Layer 5 of a small transformer language model trained on English Wikipedia (16 layers, counted from 0, width 128). Numbers have three digits each and are written without spaces.
Take only the direct path to the model's output, skipping the later layers: a vector added to the residual stream pushes a token's score in proportion to its dot product with that token's output vector.

Output vectors of the tokens that the questions are about. A number n stands for (n - 500) times 0.0028.
" forces": 452633410686683306654448564750531275602517444471517587511516521400677497489452453389596490597689666607521444571406483457682274479564551459482643372562548439666540500366647637378268701263588571653554461607482644568565430399335572699594497663585399411512482514475304647824313581655444399458497420393573419459332426489404555551438562406367581341543497503521568603516631450471438603579193
"elling": 496398484549614545445673512492471330528670504494572387397456355298609538549603658867447492511600719258536497414347528512431578366285390418281591514422127606443425485492455673328410558496715360532431552512433500661273375233357097386552460458640537653583480560276523627414354469372496209416582452273643395471160553629427349333289466444318653524389533612460381338244597523483565323538516
"ve": 534513563365572445418663344614553564570379670534596450623548530372399436421607447488608665500492563452596503573724518621554468438613303478500326490361492503492792554569371653385510549318363486489625452718435494649417616556658468764574491649417577571364474373289482657428667378618416472537544612329831529439507553504412540792517330578287336470389363467537538265500884550266591375714399
".": 470358611422493527395540785717586546481465582628314554548497690503356353626650385408466397414406522559472549551476443528396528592636640519601433563584629605382440639513548521462399461562527497346679597630756469272390690669620426320510521405643630473636634539503513451441417516410470586545375377485490667381503519513479570413741491500490665348563503535417449472447393700561679392568587
"\n\n": 540353441577443438458555368480541369640520468462653698461521253477610607544578411387688688561590539522482431497515421652188482532440548410528477577414433488442435519493379543517539666478528468583242463660273516524626580504372449346493459604494423415413551550396360344423417449561519496204432588665618423214373369572361595397388481450470483624483380464652534269537583487510419402410388
"by": 434533471580578643768461441703353486327592562401583481512388377486585503565619458569592761663760486247473480487487223472558687461711312637523610594629379530625575545627342597446464700369466441511562363548550491593610395427631319609723503623343483473644533363442648379423348570636667592500521648631564611523539434634432546577416510629482406540212517267604453606517748531224744516469483
"eb": 514634463522732474586661442645453636574327787510538503533491292478504473570393469487300358427493516497483504531570450533428673661576360326477377537592560612626454404477397397403336531602484521431388330470536368358372434510398466563356488428530536580532641560334640669698431546539702332462572509440480597460302665523733506610476418497367573563600491455550465449581661539513543478385552
"roy": 493521449480487588686396512827623458491581466464681525353370449450584676568257320295469236380616469533446495651255337428476440209225389627541404521471313345402647474631511677472383509394380603634303607443441497370460381187597306444712495673412536412635296603252435576614409515572221361453554453474760576747628420696530418844496552429472448580326482415551504487391615666334436374399519
"\"": 494439475571358634581731366457420587425389454571404463729365471563659729437575532265245651556493367488509529523548532475623420359529516444662472609393598570469507562427503269414592418300547516468568610457374495460464510300544454518497499561407519468383627603412595491497549565265552671426516491577463577474560445520244386422416527439571665380273322494529740486376450494507517483577314
"ich": 525567332558512497546405459514539435492560403456649468453494565393488362528576424601452376350362520406406507735434580581304427456363387615539229564671372506412619412423465472473500688464379556632279670441565430712231439605467426452642502397392582595539421622359667769556432503552503413287543580542603467617433644489387396749500655571463449339629425482396428331484334584543348342540382
"ified": 580466553523793647790506488446406420798556572462591540617521686481764414531419388524390614504705639482528439604507466743477561559435390467246599507429592455287543576563365486455473361533587405628387394631115497453286504553313525734409465522471640528470280504415600634460670463650604262705567427279321456411452343429439455540411638304233508745442433555635468479490761402448572405653456
"ominated": 576697740480428478775566540447595515612652575348500550268540305570575606539572269597475631471706751460519506814496422633429521377288395647384614404342462598607455424332266422346553562447529423725378504382434528582350536500371426737330421670435441624459327361371431618492269419427493538643742410405421389540329632516395316661526392512356468428642375339579511358423574515571236466660412
"ather": 697416773349744372560574372512298434586480431547524538383759533460500835453259373410407416605605704485354514651447468578400281625410330528453528435599483581544852504466587496508453563422491614298469496473386378738489406687524412623435480315543435778463335573344303706731516606527458202386669263543555488570620271832500424594473549468333349340454478610576530262448648469423478290566449
"ents": 634564339504547353858483564824459416500750441535724522478622404639352559561509586655338402608256216307534480733477401580578271173580450605701829463503355572617453680517321504571560518480452569670652446456464510564400412232299332397670489472206418552376466379356455608476428556689476425467557576623600492594541176767575369238500617533554672374726412732640481269358543524282353633513528
"ger": 539336439349579379577640563772596363486500247506585633603426457496705412449533438385415693543544656618505457671529477518543384312266349665585554483735488556721404245524514561412424436312516463377241233656345448607464430326489550650492491463280598513403390481402605286414640448511387208566516419588864448619515519644434340825569442542461357586547632434561578336337725618605411627536414
"ician": 527572325487686609491528534530571484840574464416378636397584643442614616448504346411370595539467591403566412660508438396403532205415324418500602319531504324582861548583649547450673542508531630676238260399371410651275479599305454500626484592276641379558239289283341641443436508565548267210607419387509459675302419422225330577402681500458669631599287678658523546302697488760363198565378
"ough": 490615663666577438347329580734623182540430507540582594404596297555478461568365604599384355479686622375446510573576448694564221455379318624386474678412429623451690453776272490571631583418413438515579425644552500515368455456411537397564460422605405407355306519397633346718683612352581216496484568579410384537445394713411311711546525530624236443638479534500649402535508604484581270503525
"rea": 566746512384868518647487573594358408678700561528392621547522376480519606474402289670521553360468389463457436670607275282473323201690398562621465310490340478470343523500507515452414345412508407512408576458521360570378516226366321402333501735465426563568192464387539500539431620508300321472710270599755423547700302599542457744309578313649388762373341561429411391647783557278435503531431
"alled": 639637705525548367628430543673339289579620636513403452608331513546385628521540741487459369340686704535540444642273608528381641465423327623398533523373318362436535528596291406508447523411677496681488568310489497487375449468309298596496467572590432743476440606355254597810226602313703662567718431399478301405537321692408616553539504366076458619219449557809605509310808484482403529533626
"ion": 494385381656600500803750417615534673611680624557584401601513514368562497488249468687369381497421535363402512459533437625407599416621407466253368528411370275523627412606658526188500410540485354458554458358488587547314606496479542617676494456442463404608375384436514621398574691619400320539521484598496619267268432343490521473451385574539443688413441323559607523516349742544567579508381
"-": 554419387447528652432434658563552673312400509597429397539616562509427353525520638379282471549510524629521541467646524606410470581531656509555395530417614486533407426442390465515567435553513545352396639571495610341631469563488645594583538509377703403546679599506431583452606503428462457497490562541497709718731619503676570422613538478348627472481608269451440624446416385636626634541581
"'t": 727663458882527447625539194568314514662369423573438674414435467200657500551374547838500504298479373584451417808385406423407320302198240740435686470365350587521525669352491358481257632268435482552669648427683436598399567510477453721429485405293308331413423519379351459652091463298572763586657539623600294203598658840495462560415447571505447658334592680740491531447609118440236253533294
"ington": 339563485575402645504332444784621447591611693497745634380237637358735426474504741744373423442570377457532402645464319507334454704295357519455598420529217528639419668581485515543385427388590511593425195440507621528468340529362487652613501563451302558687413492286661321349351579658515512703586411463426462638420461746441246742379595574508661406624352458477608525547455675300304507391523
"lor": 679500457557559616377464354447412538632555500450539834578607509598843693543514384509290292028578607344474467312516534574430519273465493416328564267567591472692187463509727657530461591363459596582421409433379314682336431467598500418522496685760440818515504491316293657575483684638688182604577563558704308551415408755685410441293690220635357478473560508637672420624378492468506388534308
"ime": 331563522852592527813619556594602628842598398443515569272369604373483602455234556555520500555629471500347515546500413599531544509217318561357372447608395537400553380332624383474629418616353561566337537500561538674445478492380315476680477584714504622525545463440461504568659564464577343419603483518326720420605340439507355718238397313504581519625585533387640255296354496419555564517486
"oming": 693541622697531213553692495710605364479464478458377438277425179455602634638495622587448225352557577361633478500453441435469702375353259624744508332485548612535571649344466555304615606417514447445404450772596366659357308524131331578491468856650200541266532189269432557544565738584668364564682421286323447517563717755539343553257504500404280242542454582762690366529743361337673512628328
"ading": 507378541447675389634509278669417453632607411391601469376569346404358532537624718795295557441381763507431479430524541450471484741542414723343432429543211620488589442333324574395463671292571395365597500475402673658344263536482561646601481650653379485393485508348435698511435540471652508485710421346547601558559580648447300442349507534258470402523309517682663263448594507307587692433424
"right": 470581528675541560334493388716370110567655442512484652621470329448672662613672493694418500470729708470428500719541512605431513616545369622377658489572534386570408531571519602649634554081402759710687541683468587488425585448452310377504489415645458670486459545327337566547399547563630742334579692496733645489345259504719420649572473157594427676392455394528511575575741423615659321516312
"lymp": 448620544468619515479689201636603415627453584362680513410412323619481645457462547483560591374618409407410458500504346381473249404346404664504664468568276456630463554201545672264403571239593570404396214319602637550277661392417369595684478630519579639468471621235345623446416523419576282440687482584744144591287464488515599516406410544585238711488463616532537308574450293534348448534271
"ince": 528424584716487539637579629645578349666606522441324360680367404372441598412508503590439594659357519422521473636425330592598628596283484485597360390572302636367500610476277518515452632577436608538312623541383500543472673611319245533546476704522151614701473266255560606404364938696333373255568531522669485542263450579391356600514486206527384531587447569454557450571568555411380447390356

Each question shows what one neuron of this layer's MLP adds at an activation of 1. A number n stands for (n - 500) times 0.0031.

n39: 435537454625418486564477419475462504394573388546615539612546449436450515541423491512475437555590450469385522398485502593516587605444479476543465522390500423465493498522593418657465483436500579498517335502400539528460389493467598431560417465669590334627444366389606585537481419490405620601459629490476557483424529516605434507508428350437559519489532552592514568362515573535404485529443
Pushed down most: "rea"

n262: 591421465540494423534595451431553461531599608566450428496635412498510507461533511436480585429485459493611346613478490469468474363482522540414563543505498661437456513531477545388477525435546514515433500418429434518571595517550416598405486542529474591466482556417477536503403585468477458509510627520419516456427416570399466502510389438487547620525518551482440595442484494464486522460502
Pushed down most: "-"

n173: 618536546481506463598518380419517511472431428374403629531431511619473428485619541518458368488468416533509531418608492498420532577475597641462505365493479553583469483509541509528389349418463573440544471535552363524429550520527477452502429580515474473370406463550436434576493520538445457541420416474504466442477532486588467459523480472437508571494570500401460391563440485535555550516500
Pushed up most: "lor"

n101: 522428619599457556502484544672498379560447645519496466556431583613451443482617568504644542587410611492486494534518437559480491393558440604488533421502536611524584485443496436549510552656408449496466510546536481549425511487481519446520445439606536592469488465547582574385470352541540537561615513437443479467453529572425428428523487468609484406516468580520479521427318421463419455422496
Pushed down most: "roy"

n248: 521619440593441456488453354500495532454477500427450432516333548449418500384556578530466427514436448492430512506429585473504519588474573560575625534466516539555502432523534569608549552472508523433510526477448473408566504506546480532574437605486478589617496524521555476480471562518581459540542524333476454516653554609479504440465424415462590378533665458565515514642415502528489353507473
Pushed down most: "rea"

n292: 498580387617593545599463554606511424496406443618376455375482463515558467502546492449461475581518461543512515393461366564593656548554445496597538422393556533565372506456450542506484466564507480500454506518411543577448528468518455405594521589427494399541617391554502494498510444537492469447495475437521563472564545334459461585430540604541502462394478537528575488558595496439476416476695
Pushed down most: "ather"

n310: 468579516439543591550366590603646464471523448519617546438430469553586522579457594485485491444590536456521573444438463420477629535557405555434459450549615477378515405410474507529527557509515456459510513422430585321462574519504578476420358474362471570518455490257470467561502458518546459452588480414522502396529535374419427574623498477535508507436471502460412526479513460430504444502568
Which two tokens does it push up most, strongest first? "roy", "ified"

n67: 469521477444533471450473575631532456526544452524625614406486414420469477492450449445586502527356496506455573436564523414467485315486630447463459502512449425592433471353450526526409502437425536507480668522416517531504556504513479519500606566545459496440555496513472608558533480366506592633457498644604552660637537526468487569424581489494488555362414451440549492441500458589511357564565
Pushed down most: "ified"

n211: 530481532507405460475552517420535500518502420538480471544495544550513374618563430500542431429517517453504662572530504529460482513377500487416574549554519497619478513465565577402527563436482572537566555504551392524350449451545538496504495597543537534623525479680594492465550437432544382446593487519502535626424498439608559527484525496637453543577413523440393621562385504459528487387567
Pushed down most: "alled"

n287: 564512635510446542474519527568462495542453505504545527482449389530405563558517525477521539485409525411502566544549490511615439518528577472443532436386487459338535574441539482565467539502473502466633572559648434513566492506504489504536600509554539580465431568573521588436489424578502562542516578543525430517517490469538425487411545453468474550391496497412460615473429408406486524704585
Pushed down most: "ger"

n117: 428550598479512346627508557531567536537445406535471465400607542397525401465511539515536545538549530515399297552550480455525507395415241518549552474544586549545575508543472420431454488496466466470529603591583438490432589545496474526559594627405455506478540518439494467416539447518583496546599384554548565525516386552581469422462494541385404520506512396389479548571454502548432442536472
Pushed down most: "lor"

n122: 510566463507523495542450423402554372582476536447468461532534491531486440539615519562451559496523463479467406509477472551419538535613540309528447567541454484595498454533462512516457467442487524488704485448537547395375516528520524504419668375551409437571457555542403438493512496470547455580489460426518515585459590528600633496486427447371539522500465509368431522563528448532586500251509
Which three tokens does it push up most, strongest first? "eb", "right", "."

n294: 460491525448553580464607535511567540526546369593526585466572671448432527461523588504562408534437583478478342412357443455537404408486529485459430561508428321481538393467470474485422529465389480370549555486400439442508615457494494409563388562488541562465415647455522517525404405538456581504417526413483473401360502504537379601500448528556471534429451452548482473565661456488587498522426
Which three tokens does it push up most, strongest first? "roy", "ve", "elling"

n91: 625452608515506481461466550590415530512562516469529582508438494580548558422547560467477492469484508512494459475530420412542597431540511590477453498467466608546605522410576480508564528534610448486496594597418353508455521425378480592518392444452572602439321543662442508504383452441492578513451579398523528431480473560565621630491527374420465447443430623533435470490585337548344443495527
Pushed down most: "ion"

n187: 592532549552430411595512529659493449493541522460552486496534576457442612509448544470505430382456399424447473505468563640411510386477470456567461526550404508483542559463515547480473535567430409530398436489481412557525576485579485553414565498491500598427438629546466527484487489534467426498391487492453365464485518393432410519576672477466523481482598439569511388527529400529502543558557
Pushed down most: "right"

n132: 542453449483471469549440432585541558507598599491470477564511568495490461358519467441518493617628562443369633530468469498530426441578462623507496440374445429506448440474455460644516484555358480560469514535506496498491459581446573528520462504531449356420504436396441473514505532536471496528580386490445483591509304510504521465524487558451539482505423425498556468354461423425564474500527
Pushed up most: "ents"

n184: 522436587455498442486571575462511486531457504552461496384417541517530540356483466537618538502520496531579550532425489485558543554460452490536437443569480617372434617560611511521461567440481558457492611599475548598606445481498441428550441615548530600484552367509469645679440324540523590412518568520515483548621464518595426454409504492477461595449592437473506551511546334504424555524527
Pushed down most: "ion"

n48: 450446449498545560431553562573460469582495502394535466471564544507465609395520539476493490555477444510518432483523478446437537458633359535476537542418590436484615440445544437492714486426604505476461476463539487459495463450496542507525461435462505598464531458369340541507509543556373536577532498523527537512449559448415589453397520549470460502428434483601519469563576454483562514453421
Pushed up most: "ician"

n14: 449589595533442478402401394511522515560446449567388430511538560510452516587582403483474588480475516489443327500522496515492506597484498556419551504443575470487389561615446459511524511564500420539436486489424570419493487543355494580446409436542561437372490493421460513452471538563539469505544451399376522452570487549504441517493500451470528612459471533562495562538415520357433476659454
Pushed up most: "ified"

n0: 543505641452583445502481525473415436539469449437533502498488451475469518518413426460533469476491537514611468454345502650560438547474472576560442461465577455513530507532457426485561446469494393438616453479435433551504475568537546530498460544527531543529463478514458667435471547490555497486431592485451551531545476449544416621507581470406371534550460469516543454474406543635618381456384
Pushed up most: "ather"

n12: 583493438557531548526390580490507562513476524436418528654548485582473488560524578389442475484460329459434506533496521560495409544494691411581507498605538470546552433471423396435491430587504489614504515604478470628561435544457434588460599467435563475451500561497544391478582463530592509502434492530527511416625598426567479522537496569483601419337565474455483484491441471544566529567458
Which two tokens does it push up most, strongest first? "-", "\""

n37: 431493600548589434590458578431448552584401496524580571385438611454510526527526440526576479560426426479475400479553540490545561471442582654402542468489375540456490491538526419413436337464466466551502437471473458547545500588524341594534408570564496532461530543403435491502469505515562577457474404492411559372498474518546505557507500475562416508543518442459491387446449412486449531560554
Pushed up most: "ime"

n220: 392438438545470552649477425530602476566347572430502511454479500492481397309467444466557591549487362572416634508533402600443432511450545560450455560471442437517609489537569539491515558494662487422498496534450534537573548548515575447407517493406712432469625453446385509490539506422517544419573534544512580398444516468443391316486561578515487594436463556494373531599379564546371590676416
Pushed down most: "oming"

n237: 520493598474544534516494524483563478538420362608437614533395467524450577502585400523563588514444453418492616489482634515427439516423531568513538516533434625484537541582475487587440602516650500531474567637648551562453466597389410527448435478431498454514579496516587550466424512602480529455538475487405489502524606408398539502472317436591437509470510537376531531471642477436642502510609
Pushed up most: "ince"

n197: 610570551443418500613417522452424504526597583536487418504395449500537572593486675429496539478459421523702670586509529614465494466594493513492481473506465480454602500561542494523355504543559454437481624474534546489591459536418456542463444448589545460652414631663531532434448327462619510537478601460512498547409405550555484461571654409640511669521550444511477454483548285599455515503533
Pushed up most: "alled"

n241: 458506483568463480599477470446446555496431371418602412533406571484481532571457524558412537352408485640506497463513662547391487404607479610432482430438511575692429555487588479434506500403439452442572508377459489506368502516550605491412447504608536554491544504382519493449483552449435366538601511482492388463504400386530556410496478486601588619572442303619566596609533529508467476412586
Which two tokens does it push up most, strongest first? "lor", "ion"

n115: 434525281584462531535450487384496516385415584427522479553400592473386493477455451509397385488389691544520367381470552644537548478535554622506457371487522636527443509448396614517624422490512461417480466553566377520500559552521294507692488502455453449486580548511615600625431498539566472506442565558481479539682462562533582507508462460496424403533435478583474363375461488498444464522510
Pushed up most: "ich"

n42: 475564504422593467517529415478358529521493548548493568467443439442608521534470472463426558383498592506476461464534576472515485513586504492466478558526413464422357475574605539664517530436613421430504429401438510424463340671560446477487466502559521521496507521622462604557523476509530386454460455523537475467414532453618560421479357442450581460513434396445575550466509529476381519470584
Which two tokens does it push up most, strongest first? "lor", "eb"

n129: 520606483524448479519500601602450448551520530451508520609486613571428458519475449532337498534482561478455387633550397509541563559359505504502504422500518532473527502523629517445496422493464604614681510610472581502650470457462483566527268475494587518452570515487474487516638458565522486537459585417585471512586515579657490522500446487506599596543574506526640538423406519346563456363403
Pushed down most: "\n\n"

n124: 515487583561454548419418553488588536508500502609552418599429549496419390570609474583477413561531496587571652476500493417362603427498555427371466482531573482464448589516561523475581530540371373408600473569452504516388594579536482559539482538478548661510511512581538537466468546509484504589504623480429551457434514531433542456457407544486441440585436504500582359436536478523502392317610
Which two tokens does it push up most, strongest first? ".", "ve"

n97: 521521453484394548582597449379441523498546497527417442424493407408434548404558512481361554544484564519544463540586469441492506584510453558524524587580431492624388438574500465524421539564458500503443493444461522562502500485486419478511322500576542462536454442575425405447481544573436495410449540544540456303605498558496479480531500608460538453439463527476507450480473466457458550378450
Pushed up most: "\n\n"

n85: 553556498467477549517447549552614556397522502514469536467608520564444569572575545584437496502408462524502483446552366500574561502556356445480437434434542384473446523477615457510469511567385603521563571363472510631467576530469531488485681487549447368519434345577502596393483509413413564468574482483527382502551444495476468393507514458578548508472470473424587502513485500511597540560402
Pushed down most: "ger"

n229: 500464498477550458426586523585513454531498528552399465449351516583417579535590570460383498681471435593461497577443436302417459475566557468413502477550442608440493479475453530599484521626433500509473347570413537446547513537633559466314444627552668599466354585506468382443529500548591516409468468479469531512506543506482546528481519581547430569592485496516550565504462398532507613465472
Pushed up most: "ger"

n95: 567491532399424415434509556663437549481483458500475504559455528480455434447518550508430424568481486623406451496439466392439580442593541490533480426442529527504515590541402431346545579516527451491548435425465465535566557504579538636539528361403502513654459564473658565465488524400382463547368629552549498536475569520533448484543492531475538567556580588547578608450493472462576612542523
Pushed up most: "-"

n77: 480571542470419467477576394469515485389448590483547375458445494387500540529496336556646532538434515480488528504597475561526483539490404449432639641468380466552500457508530498430550523392529639487572466502450529604481430480489464558523535504554533482473476432575456571346593632423508504439488476519569407466523457477396452659521472377425379532488552524537558525540552419389457352656681
Which two tokens does it push up most, strongest first? "ve", "lymp"

n288: 493477370466602473577506438515558430588435512435559456496514576518405498378524438439508462530554528512500333460606403524551534473398544504562393462498510481464562485652534564542381448312511411508506448508555476561624469480432521560404511668404552536455500459523500528429508522456711346575544561506512577512451500473672564579486605427422547574552556468474450492398458511464303608540464
Which two tokens does it push up most, strongest first? "ger", "ified"

n247: 449502520484561490459529502434477500491549410511619553471460505421495469442520410467535552561520513519429556608535618432480526285453615511421557458547441455562421507491481533460392500580502507466509538462527595525642468457518612574471332547469437568465434500458456414471543483503500502534518399500412408585458460432456408379545521451530531472457451380525452429509551504498529440581374
Pushed down most: "eb"

n89: 463465516490389504390417483442541377500467449459459476576613622539449554488518477539444431482563523489438483487494453522569440532581534533474553394443447560515446578536463476668476555424496537495498555534371601559498474580436469508597495515513504517479463555524424548533443472421481504514380330616464471529630469372476411402527520548478502406494471388571429525542524706572450494650503
Pushed up most: "ather"

n306: 510521502535523406498472534492491410506411413516511403539530526521517529677482517494431443494382516481447421447612464458646536489535422465517389494474399489529559408642431460429524422495411385464451603445484668581535605546410541541567656517498475537508493400521533578491395458574569506540446607468493500531471455518537434464489576577382553406472458530526555475560567465467571523279536
Pushed up most: "ading"

n54: 425507464569454465439458613515528514408527477469533510555527590543424468472457454704535328551476460512461538560508458563360530589563546459525500506642494484426563522524547556475506512455444537509486452551479492534522523565433476565532539504494508547373512610553373626376417456478416416519329578595528485617452532551494591467491569471496512316553478483366426397544410459448338554490496
Which two tokens does it push up most, strongest first? "ich", "ents"